Layer 8 of a small transformer language model trained on English Wikipedia (11 layers, counted from 0, width 64). Numbers have three digits each and are written without spaces.
Take only the direct path to the model's output, skipping the later layers: a vector added to the residual stream pushes a token's score in proportion to its dot product with that token's output vector.

Output vectors of the tokens that the questions are about. A number n stands for (n - 500) times 0.0041.
"anda": 475471508634539396641546180469671330452349548447583572388358661199494314469319348495372330363487386409604556384516418633296640550404620477242614207337529403655568670564365352386431449626608577
"igan": 377483718536264428383663348351462532494576389355407784514552666394519088574549220433510327759349371751586624320278405410275463464363715608236710592394658504555509509540610338553299451489557561
"lear": 487616445682554367472698347664437573543381528608622844445522531459512386661673538515526257648198434567269394606426433378427184326491542467414656723337840538387604496654641470569350401420482738
" others": 460500413607387490445418423791361273586477650221584660466391742349610458587439425683555512491324287380632306384494487672346596231283602713295712754490731484789514544593446650473668321284629611
"ogn": 488619346608560450571672556497598523904320352535633879460270738270526593700702430383506280487296451591312512504438663504444442446472541523429618397580830537575534500549485221464293222403518331
"″N": 383430620508497598826439337471363586535350474442517761407563762346627456365409446734479274557215236402500473518353592458591371476166578313353682447550550651702496434521558420392578535622483525
"ionally": 478670701641660130673545466607211588666642334678392573541362838129568555325560527626483309927627305581605422430358692673282369527208746440293819673497779452341478409608465297689422355304670839
" Industry": 458528483598330530504650373738402606739293518569768603304321816242585626414508389440575431711550314477250185353208352739213400589294445572470451519617672533673739759381466486580360271488563435
"bs": 554197643586561333214542132712461557431518465260620634451510778375519344479539647601535298412196421653579338575325331592491563740246603790346490626453391379745579599414333615426335480453483354
"pite": 520262306828683166580800589462362631617480469625594943253256786541532257439628565768661245964040487702306279028361537458267372874551733659451866907424771594276493662446161201388275354500637663
"roy": 465549375639549366478592287433716668683344352537654681604496653442465679715418313509530278722294410738532466461336493479430446543496523504521720296450766372445722404511568327368513668420545379
" Television": 464347337600314504459628330520336406684242542712425495280547471208601597604370350533358433607483445635419396500340365739258455709403401513517724504505661493431713575351426598568296451645498622
" age": 760411377620493286686665791571420698511440389355581806375295406595602456722570606625536488500486396636670756417441644381624396521335424495267857318480534473582522628371658308482590385570658583
" Broadcast": 467554387588269477516669276531313542688209516687593485279545500216621660488436264574565442685357316496426314508311292670222386693375525593482761587520572526528582575374566551565258374428402546
"bum": 630305486641526466544729312599390533613573585566748538186101473250547389770331665628512229404117307619490244548083403683325583719293716402350802608388494542787569345344553516536367093509532630
" incre": 471410515683445383555446441554524556775487588341680620440410595538621385403597648530477449537424560623449425479313597382472351529342487723208538632551695485329410675491371480508489355405558626
"esh": 555428286599531209555577371587395473547404613275241739421652637223477442452522312676630347338473546584432535429477397383454497430439348585387670656581609543612549445463436537312321492364538493
" Angeles": 633286293718656227453802631468077860571477377435630555319298692585539443417395307722707334879196565356392333454409657649393302550254677463232836633438673550782620589652521443543141107702510727
"-h": 756527484483520294462767589428357445647514584547567500482450430443533346494506657697445459451342408537640500675335339435519333486385620459388571706589547615420382218423478473506507383398500354
"rich": 293505312566495643670726371644425078696511489477718891364436882281500612551607408372605317421249415669753474191123428535453377604186473627237483766404425524578668565450348088299166188462605364
"ques": 767665384577800490491654587484566487574611578373558459247219650415537598518348770595448250613551463638314607451476518577343455678114704442449616639472897440473623671823500339430181125492636380
" Network": 364463370663298451479549315394382579679267562713420449304286599463569560430322257407482461597472467662406288542239366488362355694467500487359588504518526524576582579366517600610282179516549587
"ebsite": 448227371759460500703724275378500513641317615277421971299352824206654469434549439578515260603255481533509357504153585520495326639458472643546505673464676406714500852400522320533489511570644637
"les": 564445373504466587455493551781540373320573585343536475569603504400480366400651480636336343706414535723570574767505504714512631568314294620205352604547827346592586608537389325617331509389609481
"ination": 583518629667695420409492450386276466476416642324449648545156587278519453680646281646543294434712478275325121795506595318247392426154651566426695404425893512478457624588479453599546639576548419
"engers": 485209712703474258573733378547423763659510525313672411634163743334555307423637418451508235868461414639380380610331258622306418453426690816456888210337619481490527634859476426584460488715532428
"agan": 606440631645526471396563358324448576520377408140432613586500699306500372581510308491406316578410388671324485376586461553383425354357496424374705453424689524620531587389504193307356474382580430
"rupt": 296608491691605226338509513739311383701251838656710717567535609394547394610719570411559288666348296803474220641500331378281620414295491574160460362508549547482471448483627519687142319426477509
" Bridge": 399500430428517486552674279538431642391332757548511496391417592497532497304489339817548455641413300662434437364243558472425372516389552590483524530555478482581590630453446503394345394497468587
"chers": 260463487590564536424687453629418848833595527189537494449480677420553641531621350483474346568212574811430244369364712692573372462213865861147505500467631466410466580522426370455689658565544290

Output weights of attention head 2. The head adds the sum of these rows, row i times number i of z. A number n stands for (n - 500) times 0.0037.
o0: 489342500451460578679479606245471470421515516398515345511359500648722585557579584528727708467512573578621586440375480554578546586398544673569254553511514463492411415471513369423431528285382384
o1: 624404495558711480531621518628331457562519553407588534535458455457500401526504678427569426453532583547382470559569588604402550611541585640508312573481595431484535554607527292629454576500527559
o2: 452401555301382654515711623553478516499514558548490451531455530585441438421544169367497562487501461594691338461557467537317528655399564551681352566630350614533625628357508750325509418599474523
o3: 579565519371318620452559581462388720424456543488512195278464527574620648414390505732547378424650472221709573455500444611622630509442461530672422534628387713486560479336476515367349371497362684
o4: 508245585715759370427441486587337619591677347534520440607419641713690246497654584675391672398605557542529562570436450205548558655521587398451538498541525504347300458496394459440541392348554388
o5: 561435610338479490720607314601511524385366637543495480558486494548241594572494622483521600436546408581531444391550481449682551564542405639545638523492489566587617371649498553707661375626311413
o6: 550631738542657355514208332682488443352507439510563402514598465538445658574524581632446658519441619378491438594394463439452334362416564327445252400634570510553514328597485373593431500296329579
o7: 401375463337662540510445521710356720329294452403565530560527358415345543517517671485521409473566502677433505601515513504433574423422392544356656444477543323536399332646755405615549538464481550
o8: 558325618514656510642414508422378421567675485522588540360396386395539487737469411542474581656618652538538514568428453545611428527433670409267524442735542381464568355552404535522480508635541345
o9: 550379654624684492518227484515432442630273553409606496508273413593805376408535688460483515537504461525316472525332589441547345535566399599551392509488602596415451379546437608510453526485420480
o10: 597471438437500588444696590629500337518670639595526437526563340440386443569496463385388470514586745647593729522552393574420487383243512529593671420519279559451605543558440483632521460516683629
o11: 515330453453552486419647544547408560453433533503566346437425380579423563293453278632557733667453630696316506438445477509379816373451591323561447438425580464631446432502603496493521527529482260
o12: 550453500365530538287490315644547463497409522504456434486601421488084366479532465352606344559319529651407482428317479455480625705672312260784461561389343632438508487457440566352384450519530740
o13: 493594371413455550501547436491611534483510227520454611379466625411483548649365584402525544403412596273576543631457490474471243514480559491357517439424432434509627293696507415572428429465470391
o14: 455498416597365491467471671707508510642576468304455316407594488539562383491643618490722755450526562481528609579639512608495501447380763637481474562567584633443563359648377601694491593315569583
o15: 620441498649502464711576437432353558401685662616483338512534675584610428487630511316517510382772532560521295427382600527576487452405481611510571497535401499501493683527413386461624393621758578
o16: 418339354454310574511766464624491620541520504511503550389635415399344601577430368374359531702516519438477659615450547632432388538667597550448294454658412452347508501452477602586574332670537558
o17: 785382602585530607496491381391366512336444425602475458535350477490480418583553464424334372547520387499641507481610352552498625488321541435550489511670609633653375436686485397394646506615579524
o18: 506395422605400458530694636488443634728479481654467450501590449519555477660501407491382651527470741442361508446496652618511413616435448518447461388532487487563442381590509428415674521436369703
o19: 438617394347470394454432421522496511510674627510366598516689436525613514437590537551413387515571426443512739467643388363506664507697554407384602442446454565522394682567639517448628467519603483
o20: 494270523349520495599465484501481538642618517534402536451528288447357470767392578538448348488386573439062828320507459452387480386493511511448512397446474363468638422609447424507554422559530438
o21: 472388233544635490543223543271545411512544372369507689493440605575400475690489536556494557362606641492354495560522487493434481350508672550589506477461686430626504559655445426751450544321523327
o22: 427447568599638782676343382528451319487470419311456605374410526637666578582371577578377488485651574548655726351461559490445732622496470581330494556284490687396615375501413495513549539509301492
o23: 515508487394502744431424341531519417497319585494495570528496515465379347476397606431474564497445548569504532486407517414305439608772468451549512497456300613503661571460294414514324583620438319
o24: 482559571021422658566381534573497646243420480498469389193356575517541360597605588239347509492526414383524433498541495599768420549389322655523664533355614400538297756404497474502534433622573474
o25: 566376457506518575433559477333518666473465365585692699570560580413581455552635321449353517620572257428607389374546342431427466642472536286579548421444388502405505706382351605410484718574386321
o26: 489523560500589523517537330412573552477493369618440334319587559375357638534551572649546587456521420479444546212567378568492649449543467507406559465625468387499663534626423450604391583529499501
o27: 615361502520434553468498509417381402501509689436466341506455565647409429425459567560580341452519420580682450586579242306470470498603383555712518475523519545489595514565567384348436385350485598
o28: 525482593714446409488522412467528420555529510528503476609439691387600460482496525474439832652464504469434639582416628442604476428291632575453396526456387562506565263504339531370532482559355427
o29: 422400462574683566545590483559528655311418291481345455421509537489548422477419502443501343425477590691620394539554437449461535436317459512676632487335480640620450440617532424429563439454487492
o30: 429518496650478569747351836586458542353472554352478460494571456753857623629720683569405698422515707404426677330399490464435527361483392604365438362473393573547634476500457501590474497367437451
o31: 288491323408282475655554555519389617382500485421537420529370457470208614588553450570425359439479571512488547432339528366402591526618579510509402369504466684551494561249425484386511389448393338

Each question shows a token from some text and the vector z that the head gathered there. A number n stands for (n - 500) times 0.016.

"att": 305566283443547718694551629623639477569670550446387492591564384270304537308411362434786543368353
Which of these tokens does it push up most? "ionally"

" confl": 510594467431535381352443358426475404606553570561394466561454581549347518504413490502617668437327
Which three tokens does it push up most, strongest first? "pite", "lear", "ebsite"

"ain": 626494588459639530624590462500415562622700455437466450441499424472217545658592484509731591551381
Which of these tokens does it push up most? "bs"

" ": 481530446411403433193517361413479445600524322601416494509405554550467479605531382456573787413401
Which three tokens does it push up most, strongest first? "ebsite", "pite", "agan"

"ons": 408588484465539530624627338216546548530408478397456569371493371599453593524423456557601318582406
Which of these tokens does it push down most? "pite"

" a": 485499381458506460232565372302467496590515338563440509430466592495416513588533414625555740361449
Which of these tokens does it push down most? " incre"

" there": 422617503404522617391514300451591597425600483460508575451388471502495540474494507597520702541507
Which of these tokens does it push up most? "engers"

"ences": 558632448397722443526487353565512393533509694588464332515389408556312495484398541519664494546355
Which two tokens does it push up most, strongest first? " incre", "ionally"

"ed": 542473493411558586657566579478510725669640481392608410608246343556180238433388570641614496410427
Which of these tokens does it push up most? " Angeles"

"al": 565568391481389518537556571428751527620479614467515379576629422486271467518382445659552569532459
Which of these tokens does it push up most? "les"

"her": 320446725594474639403618437430534597693623525434527317483466538418251569615485408584561405345563
Which of these tokens does it push up most? " Broadcast"

"orship": 462294712450504647474511387385321632716488222623705547492533502466407433437496449632832489338652
Which of these tokens does it push down most? "ques"

"ud": 325279638365561416464545503359436615652668359600404430453569617526285549671444402384622422291457
Which of these tokens does it push up most? "igan"

".\n\n": 406461440533333474378605349438513463518657350463422556466462636528474533611510517516473642373440
Which of these tokens does it push up most? "anda"

" t": 479552343445372498353641413408484511571539518511601405519555538538392563484513413496548768424453
Which of these tokens does it push up most? "lear"

" writ": 501477495453461483326535454408488394527525550558494492533498424503375436461503353614539698460420
Which of these tokens does it push up most? "ebsite"

" family": 418548421376616555283577414250518493430534351610545532476513621586351470541558455672589682412453
Which of these tokens does it push up most? "engers"

" val": 531595428480504474300549478404597367533618458418463404424466425601414426454568511668625708441585
Which of these tokens does it push up most? "rich"

"er": 445480538418582479365515435401566553693594428630529382454535565538365426462616403554651673480488
Which of these tokens does it push down most? " others"

" reg": 438531378493467445392583461406477431610602461454440489519502459424389531453473398489664678351465
Which two tokens does it push up most, strongest first? "lear", "roy"

",": 520420627439553695642586444394445797634545477435437473437581514327345613588572745548379257437562
Which of these tokens does it push up most? " Bridge"

"ixed": 472371520271401487434576449487479676599710387376434404419496506521457484515476509542573625465600
Which of these tokens does it push up most? "roy"

"ically": 397446433642462520277732457526537527497671485441466477494546467447494546471617546612468465431595
Which of these tokens does it push up most? " Broadcast"

" being": 432603432364531555228642520324475572551471392590597571564425490560401375569354412722611589439558
Which two tokens does it push up most, strongest first? "engers", " Angeles"

"ened": 340486434284505543511546518524479551524443470473529475464372479661088310585514414507595488445412
Which of these tokens does it push down most? "rich"

" in": 521552487311380498207560358352536425648514412588475525492438452592343438549477346532501741441434
Which of these tokens does it push up most? "ebsite"

" process": 431474476619542475359503496411457492473584506586551526565625527589519487561437422511529786591480
Which of these tokens does it push up most? " age"

" of": 313401382544473617321400615332706448435558395726585512576392538507408471554609544500431472374462
Which of these tokens does it push up most? " Television"

"ce": 331601449441527581541762534506446492675501642729544453420578434715230492594330437445661558387479
Which of these tokens does it push down most? "rich"

" for": 392538477455450551454545264318430535517477369506397591356416610555499545594509461553431563479485
Which two tokens does it push up most, strongest first? "agan", "anda"

" finally": 463615508484412480307585452361493551596624474585432561518498517507479502568437425572451750458505
Which of these tokens does it push up most? "bum"

" Tig": 345446529530439520228302579364614330563553539749415488600323485618316475529479561425322521349356
Which of these tokens does it push down most? "rupt"

" R": 409513556507512572363546503452589568700543463626582478493508574494320653618546426522568479325501
Which of these tokens does it push up most? " Television"

"te": 471639412338469450442489342499557432522686437521386437479406523752310501417443388506636697455424
Which of these tokens does it push down most? " Bridge"

" said": 389548416583322374189688255433385619564557407531470514502441549536484532607523348553406726470452
Which two tokens does it push up most, strongest first? "ebsite", "agan"

"its": 723480449337753504644548646351540817653658339360395463375516441429332523437467728568618636566481
Which of these tokens does it push down most? "ebsite"

" g": 520556519506425557314536444472493446608676399595439390399526556553480527593532496596623809473512
Which two tokens does it push up most, strongest first? "rich", "ebsite"

" dec": 433559498412424588418572459462454508593545515472432386513388487567354417450430444607601629390516
Which of these tokens does it push up most? "lear"

" hotel": 437491492513402496300461452315618402441627439611443541449581652547443552464536522570520738454433
Which of these tokens does it push up most? "anda"

"19": 275500614215643582546500369198226692370500455577574402544454444570396341656717618484887705576456
Which two tokens does it push up most, strongest first? "chers", "engers"